Layer 4 of a small transformer language model trained on English Wikipedia (10 layers, counted from 0, width 128).
A neuron's activation on a vector x is SiLU(gate . x) times (in . x), where the dot is the dot product.

Input weights of the MLP neurons that the questions are about. A number n stands for (n - 128) times 0.0025.
n13 gate: 136, 115, 133, 73, 54, 165, 159, 187, 142, 114, 187, 167, 174, 54, 91, 196, 147, 124, 150, 90, 78, 158, 230, 82, 105, 111, 139, 147, 90, 68, 123, 126, 163, 143, 79, 186, 114, 215, 164, 105, 116, 75, 96, 116, 109, 76, 180, 130, 107, 96, 110, 230, 97, 74, 179, 160, 114, 169, 82, 90, 105, 161, 105, 158, 163, 54, 111, 162, 109, 122, 90, 105, 124, 164, 153, 118, 129, 85, 122, 127, 173, 87, 139, 99, 140, 97, 93, 101, 161, 72, 22, 108, 118, 101, 109, 168, 92, 119, 110, 111, 80, 166, 119, 72, 72, 135, 121, 191, 157, 141, 86, 140, 151, 117, 129, 173, 158, 161, 61, 175, 155, 77, 123, 99, 95, 91, 122, 45
n59 gate: 164, 131, 136, 88, 157, 142, 118, 81, 113, 200, 150, 121, 197, 154, 149, 113, 91, 126, 180, 44, 194, 78, 143, 66, 168, 195, 80, 81, 126, 164, 133, 127, 86, 117, 119, 77, 133, 120, 124, 139, 122, 155, 109, 129, 57, 129, 109, 157, 112, 94, 69, 162, 48, 102, 116, 132, 33, 74, 158, 131, 150, 134, 187, 120, 144, 112, 154, 211, 123, 133, 136, 127, 39, 200, 195, 111, 154, 171, 136, 136, 137, 122, 131, 225, 207, 118, 173, 127, 133, 143, 130, 102, 111, 116, 153, 99, 87, 151, 136, 95, 182, 126, 105, 140, 125, 88, 98, 169, 67, 182, 111, 169, 127, 98, 108, 132, 85, 105, 149, 124, 140, 99, 122, 107, 124, 112, 181, 89
n91 gate: 131, 74, 157, 126, 96, 125, 151, 127, 164, 199, 193, 134, 127, 119, 105, 88, 115, 141, 139, 109, 81, 42, 189, 148, 116, 110, 138, 79, 144, 102, 83, 119, 149, 102, 125, 130, 89, 136, 130, 109, 128, 124, 109, 140, 135, 164, 135, 64, 107, 99, 164, 126, 113, 117, 92, 134, 119, 163, 130, 86, 128, 55, 123, 62, 143, 164, 105, 157, 163, 62, 93, 168, 146, 160, 146, 159, 119, 136, 96, 112, 188, 95, 149, 127, 57, 86, 154, 72, 147, 159, 112, 146, 163, 109, 160, 84, 175, 125, 142, 121, 148, 123, 165, 191, 135, 175, 180, 167, 119, 149, 158, 95, 95, 94, 134, 134, 213, 142, 98, 155, 179, 106, 138, 85, 131, 79, 124, 143
n100 gate: 103, 65, 144, 99, 132, 169, 133, 153, 177, 119, 114, 185, 140, 85, 118, 72, 180, 121, 104, 117, 103, 183, 153, 148, 188, 192, 89, 139, 153, 67, 124, 168, 97, 163, 133, 177, 141, 132, 141, 111, 153, 136, 119, 103, 123, 143, 79, 111, 100, 166, 99, 111, 129, 155, 107, 106, 139, 107, 110, 184, 147, 57, 66, 107, 112, 129, 202, 119, 173, 166, 113, 140, 125, 147, 92, 104, 136, 167, 114, 112, 119, 113, 138, 158, 100, 91, 130, 226, 150, 187, 92, 87, 119, 123, 117, 49, 190, 128, 180, 120, 190, 191, 125, 191, 127, 159, 142, 138, 147, 101, 100, 161, 150, 177, 140, 183, 112, 151, 90, 167, 139, 117, 108, 131, 129, 81, 159, 142
n229 gate: 73, 137, 98, 114, 132, 182, 137, 147, 163, 107, 148, 173, 93, 78, 147, 81, 79, 120, 109, 107, 122, 141, 157, 173, 169, 83, 93, 121, 79, 70, 102, 130, 79, 106, 150, 167, 126, 157, 94, 124, 171, 181, 127, 85, 137, 133, 187, 120, 160, 117, 184, 147, 83, 147, 126, 174, 40, 178, 108, 149, 111, 53, 110, 112, 116, 125, 126, 136, 112, 124, 140, 164, 141, 169, 139, 146, 111, 106, 106, 131, 160, 140, 66, 139, 101, 183, 139, 127, 170, 119, 123, 145, 130, 103, 116, 158, 132, 154, 130, 157, 108, 107, 126, 152, 136, 135, 133, 139, 130, 83, 180, 94, 108, 69, 121, 151, 118, 129, 98, 165, 127, 127, 182, 90, 143, 140, 201, 143
n246 gate: 150, 126, 202, 119, 137, 125, 165, 208, 164, 161, 120, 140, 120, 151, 124, 148, 111, 116, 169, 147, 87, 106, 193, 169, 108, 117, 107, 157, 104, 118, 100, 144, 207, 113, 80, 108, 92, 125, 98, 138, 111, 104, 69, 110, 107, 133, 109, 154, 121, 105, 143, 153, 146, 77, 108, 90, 161, 90, 120, 95, 151, 155, 90, 99, 128, 168, 191, 196, 173, 127, 119, 198, 145, 196, 165, 166, 176, 98, 154, 147, 87, 152, 126, 75, 107, 150, 137, 87, 160, 103, 163, 138, 128, 97, 170, 123, 114, 120, 140, 113, 140, 206, 86, 143, 104, 162, 90, 140, 189, 139, 85, 109, 115, 152, 175, 168, 103, 114, 143, 99, 137, 82, 180, 143, 130, 119, 109, 122
n255 gate: 114, 163, 165, 167, 177, 147, 181, 167, 127, 121, 172, 114, 146, 167, 145, 102, 121, 84, 143, 154, 163, 122, 92, 43, 197, 139, 115, 20, 148, 158, 169, 160, 134, 107, 118, 82, 136, 120, 81, 185, 137, 135, 121, 91, 105, 160, 147, 164, 133, 135, 63, 199, 152, 124, 124, 88, 161, 100, 199, 118, 116, 151, 118, 148, 112, 133, 142, 127, 90, 79, 139, 55, 135, 143, 128, 156, 101, 118, 203, 186, 137, 113, 184, 110, 167, 78, 120, 98, 171, 103, 100, 68, 71, 56, 82, 83, 62, 155, 145, 111, 112, 88, 101, 158, 160, 81, 130, 130, 167, 146, 117, 102, 182, 140, 94, 73, 139, 119, 100, 163, 167, 175, 141, 64, 116, 109, 116, 56
n297 gate: 132, 86, 180, 61, 77, 108, 141, 137, 217, 122, 130, 133, 223, 78, 106, 145, 59, 199, 87, 109, 133, 115, 103, 81, 94, 145, 176, 126, 189, 97, 119, 155, 153, 141, 190, 125, 177, 174, 161, 92, 127, 130, 116, 167, 188, 192, 119, 169, 130, 166, 111, 163, 80, 68, 165, 114, 107, 112, 107, 108, 143, 191, 143, 137, 135, 120, 118, 116, 166, 94, 146, 161, 186, 209, 133, 183, 210, 146, 132, 201, 181, 106, 96, 90, 177, 94, 60, 135, 99, 92, 117, 148, 87, 116, 92, 122, 53, 109, 142, 112, 152, 167, 120, 165, 109, 112, 143, 109, 148, 190, 107, 170, 100, 101, 137, 144, 93, 178, 146, 109, 131, 94, 143, 146, 128, 125, 129, 106
n13 in: 78, 137, 97, 137, 132, 101, 148, 105, 84, 138, 120, 121, 77, 163, 174, 159, 134, 194, 100, 167, 113, 107, 69, 100, 111, 85, 167, 140, 154, 149, 173, 121, 165, 106, 129, 119, 55, 153, 119, 155, 95, 115, 165, 124, 121, 187, 115, 199, 133, 217, 205, 51, 170, 178, 115, 100, 134, 131, 149, 87, 128, 141, 153, 126, 141, 174, 178, 159, 110, 63, 35, 145, 140, 122, 110, 138, 140, 166, 167, 103, 107, 142, 20, 98, 142, 70, 115, 102, 98, 137, 166, 137, 196, 168, 86, 130, 209, 155, 105, 173, 158, 121, 163, 127, 136, 159, 103, 154, 108, 163, 191, 133, 88, 67, 117, 159, 100, 58, 102, 127, 105, 117, 138, 131, 128, 159, 165, 162
n59 in: 195, 149, 115, 137, 161, 207, 109, 67, 150, 74, 104, 101, 108, 63, 120, 90, 59, 107, 170, 115, 132, 154, 111, 100, 126, 163, 125, 133, 161, 138, 84, 111, 139, 124, 153, 139, 108, 76, 138, 139, 141, 175, 140, 74, 125, 121, 150, 120, 103, 104, 134, 208, 89, 116, 129, 147, 123, 77, 146, 109, 132, 194, 122, 74, 132, 101, 164, 130, 156, 183, 131, 56, 131, 138, 112, 111, 167, 100, 143, 131, 128, 119, 187, 100, 103, 166, 160, 214, 104, 160, 117, 100, 172, 156, 144, 124, 133, 103, 184, 83, 177, 131, 107, 88, 102, 127, 154, 128, 79, 85, 105, 123, 122, 100, 184, 153, 76, 138, 89, 117, 217, 152, 124, 148, 154, 69, 93, 109
n91 in: 180, 155, 160, 79, 104, 145, 158, 116, 79, 143, 235, 167, 126, 112, 101, 179, 104, 90, 162, 169, 123, 131, 124, 139, 105, 97, 129, 130, 102, 136, 120, 145, 167, 169, 139, 138, 162, 139, 73, 66, 127, 109, 125, 126, 186, 87, 144, 61, 109, 166, 157, 93, 135, 101, 194, 125, 107, 102, 142, 108, 126, 178, 106, 92, 114, 99, 121, 144, 93, 182, 164, 62, 117, 158, 160, 141, 133, 96, 165, 199, 159, 118, 81, 167, 152, 138, 136, 106, 125, 49, 180, 163, 132, 144, 178, 137, 147, 119, 183, 123, 71, 141, 113, 97, 125, 126, 76, 141, 131, 180, 91, 128, 167, 169, 39, 147, 127, 165, 173, 143, 111, 96, 119, 159, 51, 158, 124, 114
n100 in: 86, 114, 85, 97, 116, 119, 168, 104, 146, 91, 162, 156, 130, 139, 88, 146, 120, 160, 106, 161, 107, 115, 180, 199, 122, 112, 175, 143, 188, 177, 183, 77, 84, 92, 154, 130, 166, 174, 124, 166, 114, 106, 150, 154, 83, 181, 131, 115, 89, 132, 184, 135, 168, 134, 152, 110, 139, 171, 116, 125, 156, 117, 104, 167, 130, 97, 9, 129, 117, 185, 124, 149, 140, 152, 221, 183, 153, 132, 121, 171, 136, 124, 216, 90, 195, 164, 141, 126, 164, 155, 140, 154, 146, 85, 189, 135, 106, 107, 146, 95, 86, 92, 211, 115, 148, 138, 134, 105, 147, 160, 151, 140, 119, 94, 125, 89, 103, 63, 147, 153, 133, 169, 164, 141, 188, 93, 61, 99
n229 in: 160, 121, 133, 151, 126, 151, 102, 94, 174, 55, 102, 160, 168, 118, 108, 113, 103, 65, 66, 93, 146, 91, 144, 46, 118, 119, 116, 120, 136, 135, 106, 125, 58, 67, 85, 126, 122, 136, 89, 112, 176, 108, 99, 95, 141, 190, 147, 168, 152, 166, 171, 127, 45, 129, 125, 147, 133, 125, 112, 119, 126, 112, 123, 120, 90, 98, 116, 130, 91, 82, 116, 136, 133, 139, 120, 134, 159, 130, 88, 79, 146, 99, 140, 115, 48, 180, 115, 158, 171, 172, 84, 118, 76, 161, 124, 124, 140, 147, 119, 134, 157, 72, 57, 101, 90, 130, 119, 142, 154, 130, 110, 114, 127, 100, 120, 142, 145, 140, 126, 135, 38, 97, 144, 114, 101, 134, 149, 138
n246 in: 94, 126, 115, 184, 139, 101, 110, 115, 205, 103, 192, 120, 159, 115, 108, 156, 157, 129, 111, 117, 45, 150, 95, 164, 88, 137, 139, 84, 188, 91, 104, 101, 128, 130, 65, 133, 156, 96, 130, 105, 111, 106, 155, 191, 88, 132, 132, 194, 133, 98, 106, 113, 163, 96, 133, 101, 114, 99, 89, 73, 183, 109, 80, 136, 160, 83, 81, 194, 86, 131, 107, 160, 128, 104, 135, 108, 31, 127, 150, 108, 99, 139, 97, 135, 141, 102, 72, 149, 153, 106, 130, 149, 145, 164, 104, 111, 116, 107, 111, 106, 97, 137, 109, 114, 142, 110, 59, 146, 128, 106, 138, 145, 197, 97, 90, 98, 97, 95, 160, 149, 166, 73, 148, 124, 136, 124, 154, 133
n255 in: 155, 133, 155, 194, 173, 110, 100, 144, 126, 164, 172, 44, 118, 112, 141, 113, 171, 116, 155, 134, 146, 162, 207, 87, 107, 94, 126, 113, 196, 108, 110, 164, 86, 155, 140, 155, 105, 152, 100, 182, 106, 177, 158, 116, 59, 137, 133, 197, 94, 168, 197, 109, 98, 140, 88, 203, 125, 126, 122, 94, 117, 86, 136, 114, 138, 131, 127, 121, 156, 175, 134, 194, 140, 112, 166, 130, 136, 118, 129, 154, 106, 146, 189, 83, 144, 214, 162, 96, 109, 120, 133, 90, 145, 148, 156, 95, 132, 178, 126, 167, 158, 152, 157, 161, 141, 121, 119, 174, 155, 140, 114, 150, 103, 163, 92, 101, 163, 150, 139, 192, 75, 151, 144, 116, 98, 116, 148, 105
n297 in: 161, 87, 98, 161, 152, 139, 159, 43, 140, 102, 182, 117, 99, 111, 129, 79, 112, 145, 132, 72, 149, 130, 135, 94, 116, 123, 193, 97, 132, 219, 130, 137, 125, 158, 151, 81, 131, 142, 136, 168, 171, 130, 68, 147, 111, 169, 187, 96, 90, 129, 63, 113, 150, 158, 86, 175, 113, 148, 156, 167, 134, 112, 187, 87, 141, 68, 138, 158, 134, 80, 147, 152, 69, 152, 95, 121, 73, 155, 134, 185, 138, 78, 208, 156, 142, 132, 163, 173, 145, 187, 186, 170, 142, 105, 168, 112, 166, 124, 106, 86, 188, 101, 153, 214, 119, 125, 166, 125, 150, 91, 175, 86, 81, 120, 187, 61, 111, 162, 110, 115, 118, 116, 133, 194, 124, 140, 117, 123

Each question shows a token from some text and the vector x that enters the MLP there. A number n stands for (n - 128) times 0.039.

"ut": 110, 100, 130, 158, 112, 132, 138, 91, 146, 145, 144, 123, 133, 166, 153, 107, 138, 105, 129, 80, 117, 120, 105, 110, 169, 148, 188, 103, 117, 98, 158, 109, 138, 113, 93, 155, 133, 78, 176, 122, 128, 86, 69, 163, 113, 121, 117, 133, 104, 138, 130, 157, 93, 96, 108, 78, 106, 118, 128, 152, 99, 105, 149, 148, 123, 129, 129, 160, 125, 100, 112, 147, 114, 191, 142, 167, 126, 137, 166, 104, 144, 136, 137, 108, 150, 146, 116, 155, 121, 124, 102, 88, 147, 178, 108, 121, 162, 99, 164, 140, 71, 122, 135, 129, 180, 112, 183, 122, 143, 169, 178, 126, 99, 139, 145, 109, 107, 148, 153, 124, 77, 115, 92, 140, 146, 127, 134, 165
The most active neuron and its activation: n297, at about 0.88

"av": 156, 129, 125, 148, 191, 153, 132, 121, 140, 150, 131, 127, 115, 96, 126, 124, 104, 180, 107, 93, 135, 130, 109, 147, 164, 134, 157, 201, 155, 116, 149, 129, 101, 149, 107, 155, 109, 114, 163, 129, 155, 137, 164, 128, 98, 97, 151, 136, 85, 109, 186, 115, 143, 147, 114, 119, 136, 100, 122, 116, 100, 117, 113, 170, 178, 130, 137, 118, 148, 119, 83, 152, 168, 176, 190, 142, 124, 136, 116, 87, 142, 127, 143, 130, 147, 149, 139, 144, 77, 140, 154, 119, 155, 194, 135, 120, 176, 114, 110, 128, 128, 65, 129, 102, 183, 154, 104, 138, 130, 62, 87, 134, 97, 160, 133, 107, 141, 128, 106, 169, 147, 86, 99, 128, 125, 137, 91, 139
The most active neuron and its activation: n100, at about 0.61

" then": 84, 140, 131, 111, 172, 90, 189, 138, 137, 97, 149, 114, 92, 123, 167, 117, 109, 137, 152, 128, 133, 159, 132, 109, 112, 130, 122, 119, 117, 126, 141, 130, 144, 139, 159, 113, 74, 151, 113, 115, 116, 148, 114, 156, 163, 117, 112, 114, 137, 154, 113, 130, 158, 136, 89, 108, 144, 135, 38, 166, 141, 158, 117, 106, 102, 138, 138, 125, 95, 130, 88, 135, 120, 121, 80, 154, 126, 121, 138, 150, 68, 98, 117, 137, 156, 132, 144, 116, 83, 179, 135, 144, 130, 109, 96, 140, 147, 143, 161, 115, 96, 130, 136, 113, 122, 94, 150, 90, 161, 117, 116, 136, 125, 100, 108, 126, 134, 147, 129, 124, 132, 140, 161, 143, 117, 129, 123, 166
The neuron with the highest activation: n59

"0": 101, 147, 130, 99, 114, 107, 144, 189, 182, 121, 120, 143, 104, 158, 146, 146, 109, 173, 108, 119, 133, 113, 126, 116, 148, 140, 133, 138, 106, 111, 111, 99, 108, 93, 159, 173, 167, 101, 115, 84, 122, 117, 110, 127, 173, 151, 132, 171, 176, 97, 135, 93, 149, 121, 112, 141, 170, 106, 86, 109, 112, 101, 125, 99, 133, 138, 182, 95, 99, 159, 145, 158, 114, 143, 112, 111, 119, 114, 134, 95, 92, 120, 60, 96, 117, 86, 114, 136, 126, 108, 135, 153, 178, 147, 138, 139, 102, 114, 136, 111, 109, 138, 129, 119, 140, 158, 97, 103, 123, 112, 100, 127, 91, 126, 119, 136, 154, 127, 168, 97, 136, 143, 164, 184, 84, 133, 95, 112
The neuron with the highest activation: n246

" almost": 100, 133, 145, 131, 144, 94, 155, 164, 159, 144, 131, 130, 83, 98, 154, 104, 120, 160, 130, 155, 134, 131, 88, 123, 129, 159, 108, 136, 124, 77, 117, 143, 103, 135, 159, 134, 123, 139, 110, 138, 76, 120, 154, 158, 173, 108, 90, 136, 135, 133, 153, 148, 118, 150, 71, 111, 127, 125, 96, 137, 114, 180, 111, 134, 154, 173, 159, 139, 99, 113, 179, 128, 147, 138, 107, 108, 138, 88, 157, 108, 146, 114, 170, 156, 163, 116, 147, 75, 69, 123, 143, 110, 167, 153, 104, 171, 140, 134, 152, 80, 120, 115, 121, 114, 131, 109, 151, 112, 110, 154, 87, 95, 145, 80, 129, 139, 99, 139, 85, 156, 118, 162, 124, 161, 124, 119, 59, 134
The neuron with the highest activation: n229

"ps": 163, 122, 188, 144, 120, 183, 87, 61, 158, 102, 130, 112, 138, 96, 117, 102, 127, 167, 78, 161, 139, 138, 153, 133, 156, 99, 125, 83, 165, 87, 163, 126, 138, 130, 129, 136, 181, 94, 133, 99, 111, 94, 124, 139, 94, 121, 101, 138, 121, 119, 128, 121, 127, 140, 151, 121, 110, 197, 130, 141, 178, 118, 138, 91, 126, 130, 104, 116, 141, 109, 129, 116, 87, 181, 112, 116, 157, 140, 105, 119, 93, 140, 98, 121, 152, 111, 123, 192, 158, 151, 130, 158, 131, 166, 176, 106, 177, 123, 167, 98, 114, 90, 167, 117, 130, 140, 164, 114, 90, 128, 151, 130, 122, 123, 155, 123, 152, 120, 144, 120, 104, 184, 140, 141, 91, 123, 110, 128
The most active neuron and its activation: n100, at about 2.4

" C": 121, 136, 155, 137, 124, 157, 112, 141, 112, 140, 103, 128, 109, 136, 127, 129, 129, 91, 128, 130, 152, 128, 116, 101, 115, 144, 102, 127, 138, 157, 127, 132, 131, 137, 97, 128, 105, 59, 120, 133, 117, 112, 149, 110, 97, 126, 91, 126, 133, 116, 108, 126, 144, 129, 156, 127, 111, 132, 81, 109, 119, 150, 118, 154, 108, 123, 123, 112, 122, 143, 157, 104, 85, 86, 157, 122, 134, 103, 143, 128, 94, 159, 163, 129, 129, 107, 134, 127, 123, 143, 161, 122, 120, 104, 148, 102, 95, 124, 84, 111, 125, 136, 123, 115, 99, 145, 160, 92, 120, 118, 119, 132, 174, 120, 122, 24, 116, 143, 142, 130, 85, 110, 117, 163, 100, 133, 139, 110
Which three neurons fire most, strongest first? n13, n255, n59

"vers": 121, 98, 106, 93, 152, 174, 93, 125, 161, 91, 137, 105, 135, 75, 146, 110, 138, 162, 126, 156, 76, 173, 90, 125, 158, 152, 159, 128, 173, 118, 111, 112, 134, 164, 151, 171, 160, 105, 139, 167, 167, 146, 113, 106, 149, 88, 144, 150, 140, 107, 158, 142, 115, 138, 87, 88, 132, 113, 116, 138, 129, 114, 132, 95, 115, 170, 135, 120, 121, 112, 122, 145, 177, 115, 102, 101, 178, 123, 122, 101, 127, 120, 198, 146, 136, 146, 134, 184, 115, 103, 115, 108, 109, 173, 154, 144, 143, 152, 138, 109, 81, 114, 112, 140, 156, 157, 141, 152, 101, 153, 101, 94, 91, 113, 130, 128, 115, 148, 185, 126, 122, 108, 132, 107, 104, 150, 85, 164
The neuron with the highest activation: n13

" career": 129, 162, 158, 123, 133, 105, 161, 134, 144, 96, 114, 138, 140, 118, 154, 107, 123, 166, 143, 127, 103, 158, 139, 78, 153, 164, 114, 163, 96, 159, 107, 142, 151, 167, 137, 121, 161, 144, 84, 118, 113, 100, 173, 120, 153, 118, 132, 90, 101, 144, 114, 93, 134, 138, 176, 97, 116, 166, 85, 131, 121, 144, 129, 127, 192, 101, 116, 154, 105, 137, 103, 132, 103, 122, 146, 94, 123, 168, 146, 162, 132, 120, 115, 117, 132, 109, 143, 150, 149, 131, 163, 82, 159, 90, 183, 146, 169, 174, 130, 116, 147, 174, 161, 107, 205, 139, 157, 117, 139, 103, 95, 143, 110, 125, 130, 141, 70, 132, 95, 147, 120, 120, 127, 127, 96, 107, 129, 114
Which three neurons fire most, strongest first? n100, n13, n229

"ices": 140, 166, 149, 120, 142, 126, 97, 111, 138, 100, 129, 104, 57, 75, 125, 160, 149, 146, 155, 153, 90, 159, 113, 109, 122, 132, 140, 144, 105, 139, 102, 153, 162, 188, 138, 178, 110, 135, 114, 166, 128, 129, 133, 123, 121, 76, 151, 168, 163, 134, 151, 135, 141, 136, 151, 72, 123, 110, 112, 70, 153, 125, 157, 157, 90, 135, 155, 162, 131, 122, 111, 99, 170, 103, 107, 87, 177, 105, 88, 112, 136, 125, 130, 161, 131, 124, 164, 161, 97, 143, 166, 113, 141, 120, 178, 154, 184, 150, 114, 128, 127, 103, 140, 154, 120, 130, 96, 142, 131, 91, 123, 87, 118, 86, 134, 125, 129, 139, 124, 124, 107, 116, 122, 112, 138, 163, 141, 160
The neuron with the highest activation: n100

"t": 152, 151, 126, 115, 85, 121, 140, 76, 86, 154, 164, 120, 113, 172, 155, 139, 164, 132, 126, 99, 125, 128, 108, 142, 111, 144, 123, 113, 129, 149, 133, 153, 129, 85, 131, 145, 122, 63, 135, 167, 124, 107, 99, 149, 127, 126, 151, 111, 154, 132, 121, 124, 91, 177, 202, 153, 98, 51, 112, 118, 124, 129, 81, 114, 137, 102, 121, 132, 134, 88, 157, 160, 113, 128, 112, 116, 176, 93, 139, 114, 152, 113, 98, 134, 135, 128, 166, 165, 75, 104, 98, 120, 121, 115, 122, 174, 125, 102, 128, 124, 150, 110, 123, 167, 132, 112, 149, 100, 101, 178, 109, 132, 111, 123, 123, 95, 157, 129, 158, 166, 122, 135, 134, 151, 138, 129, 165, 127
The most active neuron and its activation: n100, at about 0.25

"\"": 136, 163, 123, 173, 107, 134, 118, 130, 121, 151, 117, 128, 123, 137, 138, 163, 163, 116, 132, 127, 111, 99, 145, 109, 149, 119, 120, 106, 138, 122, 141, 142, 128, 190, 149, 78, 119, 161, 106, 83, 128, 173, 131, 134, 161, 132, 112, 101, 159, 70, 95, 97, 139, 118, 166, 121, 165, 149, 71, 104, 126, 138, 127, 174, 165, 141, 131, 120, 131, 171, 163, 145, 164, 135, 113, 144, 117, 145, 74, 142, 136, 134, 128, 141, 119, 123, 128, 139, 122, 132, 99, 111, 143, 126, 124, 144, 198, 158, 136, 150, 139, 93, 203, 106, 126, 156, 129, 120, 129, 160, 102, 120, 85, 116, 146, 136, 134, 149, 160, 128, 95, 74, 99, 125, 106, 130, 165, 108
The most active neuron and its activation: n59, at about 0.42

" cl": 165, 97, 103, 171, 146, 96, 110, 147, 104, 111, 94, 126, 101, 66, 164, 156, 104, 87, 121, 131, 137, 110, 144, 136, 123, 170, 137, 169, 119, 169, 130, 136, 131, 153, 101, 129, 148, 109, 156, 148, 98, 153, 119, 119, 188, 132, 141, 113, 165, 135, 160, 104, 137, 135, 147, 137, 106, 112, 101, 141, 116, 148, 111, 112, 136, 111, 128, 163, 109, 115, 180, 114, 128, 179, 182, 100, 95, 145, 148, 153, 132, 112, 119, 141, 111, 131, 150, 141, 153, 141, 161, 132, 150, 120, 161, 146, 141, 121, 116, 46, 102, 111, 150, 112, 146, 156, 183, 136, 134, 106, 137, 122, 132, 186, 151, 82, 134, 162, 134, 104, 138, 111, 155, 175, 107, 87, 107, 117
Which three neurons fire most, strongest first? n13, n255, n229

"ation": 145, 80, 135, 93, 147, 154, 111, 126, 144, 104, 88, 151, 110, 105, 163, 147, 102, 115, 70, 129, 102, 161, 160, 137, 123, 125, 82, 148, 124, 142, 136, 117, 94, 160, 125, 169, 100, 125, 110, 112, 154, 107, 72, 107, 135, 157, 162, 131, 135, 121, 102, 117, 145, 162, 144, 134, 143, 140, 100, 123, 139, 125, 143, 138, 129, 90, 138, 133, 106, 113, 178, 108, 145, 106, 103, 152, 147, 148, 72, 68, 143, 109, 116, 137, 142, 129, 136, 107, 111, 169, 141, 101, 136, 133, 150, 159, 195, 182, 101, 161, 164, 129, 168, 159, 155, 133, 145, 143, 155, 129, 153, 60, 114, 129, 127, 135, 154, 141, 151, 141, 59, 142, 96, 127, 125, 143, 167, 129
The neuron with the highest activation: n229

" app": 133, 172, 143, 126, 166, 145, 128, 158, 135, 99, 189, 115, 132, 149, 173, 167, 81, 164, 165, 169, 107, 102, 139, 118, 110, 158, 119, 165, 104, 125, 112, 100, 119, 130, 76, 145, 111, 116, 122, 114, 96, 94, 147, 121, 100, 80, 129, 159, 159, 169, 126, 95, 162, 132, 126, 127, 119, 66, 111, 125, 119, 109, 129, 175, 126, 126, 120, 116, 103, 127, 163, 146, 122, 103, 136, 86, 137, 188, 122, 179, 136, 119, 98, 144, 114, 148, 140, 135, 106, 122, 144, 57, 119, 152, 135, 134, 123, 139, 170, 88, 135, 143, 173, 110, 173, 189, 108, 113, 143, 114, 142, 141, 129, 144, 140, 141, 78, 145, 95, 125, 117, 162, 158, 192, 107, 133, 154, 137
The neuron with the highest activation: n246

" as": 122, 140, 162, 80, 135, 112, 173, 121, 145, 140, 162, 119, 99, 151, 133, 175, 156, 104, 129, 164, 123, 135, 111, 110, 153, 118, 103, 135, 94, 140, 173, 112, 149, 128, 97, 109, 66, 140, 98, 132, 130, 143, 120, 151, 127, 136, 57, 115, 111, 112, 153, 118, 155, 148, 86, 113, 171, 131, 77, 125, 134, 147, 110, 109, 155, 124, 122, 135, 141, 126, 96, 150, 76, 157, 121, 128, 100, 110, 125, 158, 141, 134, 109, 161, 114, 105, 145, 138, 97, 130, 189, 128, 132, 122, 153, 156, 140, 123, 150, 98, 114, 144, 129, 102, 121, 111, 115, 117, 131, 90, 139, 133, 121, 146, 106, 127, 113, 146, 129, 137, 107, 97, 152, 82, 137, 100, 142, 171
The most active neuron and its activation: n246, at about 1

"st": 119, 110, 120, 75, 155, 134, 125, 126, 154, 122, 117, 157, 88, 117, 121, 155, 152, 117, 130, 160, 145, 169, 145, 110, 156, 150, 122, 145, 124, 137, 121, 157, 111, 61, 156, 99, 143, 81, 136, 88, 122, 101, 84, 155, 136, 131, 164, 170, 158, 119, 133, 136, 133, 112, 159, 178, 141, 95, 105, 142, 119, 109, 121, 114, 136, 86, 118, 84, 180, 134, 88, 157, 89, 113, 126, 106, 183, 119, 114, 108, 122, 148, 181, 138, 104, 97, 137, 157, 136, 118, 115, 108, 159, 112, 152, 102, 148, 93, 117, 129, 109, 145, 166, 151, 107, 150, 158, 102, 105, 189, 132, 124, 105, 59, 167, 115, 150, 142, 139, 134, 84, 168, 121, 156, 116, 123, 129, 128
The most active neuron and its activation: n100, at about 1.2

"The": 121, 102, 142, 131, 124, 140, 119, 117, 139, 131, 150, 130, 139, 132, 128, 139, 111, 132, 137, 108, 125, 134, 105, 123, 121, 126, 125, 102, 107, 123, 148, 139, 128, 137, 125, 138, 133, 150, 112, 145, 122, 127, 106, 106, 128, 125, 91, 126, 118, 115, 120, 158, 134, 148, 129, 145, 147, 140, 24, 138, 122, 136, 124, 112, 117, 133, 127, 139, 148, 131, 124, 153, 154, 136, 130, 110, 104, 124, 189, 136, 136, 131, 127, 150, 125, 120, 109, 124, 126, 127, 215, 130, 156, 149, 93, 169, 108, 120, 128, 142, 110, 125, 152, 122, 122, 131, 126, 150, 120, 116, 117, 129, 120, 126, 121, 97, 132, 131, 129, 131, 123, 149, 112, 140, 107, 121, 149, 121
The neuron with the highest activation: n297

" n": 119, 119, 135, 155, 124, 92, 108, 133, 106, 178, 129, 109, 125, 89, 106, 149, 145, 149, 132, 147, 144, 132, 92, 175, 102, 115, 93, 95, 164, 134, 138, 167, 145, 151, 100, 125, 126, 114, 163, 85, 117, 142, 120, 120, 156, 102, 117, 91, 142, 157, 137, 148, 114, 154, 111, 165, 115, 81, 128, 133, 172, 117, 161, 106, 94, 98, 142, 60, 86, 137, 149, 132, 108, 107, 161, 87, 164, 127, 143, 138, 146, 135, 111, 118, 145, 112, 148, 133, 109, 114, 169, 122, 153, 144, 142, 139, 170, 103, 149, 100, 65, 132, 166, 107, 142, 98, 185, 89, 157, 136, 119, 147, 150, 143, 123, 73, 117, 145, 146, 135, 105, 144, 142, 143, 95, 138, 100, 87
The most active neuron and its activation: n229, at about 0.57

"==": 130, 122, 142, 150, 128, 138, 73, 153, 150, 104, 95, 102, 159, 119, 155, 138, 144, 127, 89, 134, 153, 124, 154, 69, 118, 109, 110, 106, 114, 98, 164, 66, 96, 152, 120, 72, 183, 126, 146, 132, 132, 130, 111, 144, 116, 125, 113, 147, 151, 123, 139, 100, 136, 169, 147, 98, 166, 104, 98, 177, 102, 142, 151, 132, 132, 141, 186, 154, 155, 136, 163, 143, 137, 129, 116, 70, 144, 146, 107, 104, 158, 110, 111, 151, 131, 106, 126, 107, 154, 144, 136, 168, 78, 100, 115, 159, 81, 150, 141, 123, 96, 114, 145, 102, 106, 139, 142, 120, 109, 150, 125, 114, 146, 77, 130, 159, 101, 142, 111, 101, 114, 130, 141, 166, 171, 127, 149, 92
The neuron with the highest activation: n91

"5": 115, 145, 117, 167, 139, 112, 136, 137, 116, 111, 109, 153, 123, 133, 139, 137, 85, 139, 110, 159, 100, 131, 100, 114, 142, 88, 128, 132, 130, 162, 135, 126, 124, 136, 91, 130, 174, 153, 93, 148, 133, 132, 105, 96, 124, 109, 135, 109, 135, 143, 135, 123, 115, 132, 145, 131, 166, 105, 34, 96, 158, 123, 92, 112, 86, 119, 166, 92, 65, 145, 117, 124, 105, 114, 129, 118, 126, 87, 134, 91, 147, 118, 115, 146, 109, 154, 144, 125, 116, 119, 125, 127, 147, 118, 149, 85, 112, 105, 123, 122, 126, 119, 95, 127, 167, 139, 114, 85, 118, 136, 151, 125, 110, 124, 108, 101, 106, 96, 136, 139, 86, 139, 155, 102, 134, 132, 125, 138
Which three neurons fire most, strongest first? n229, n297, n59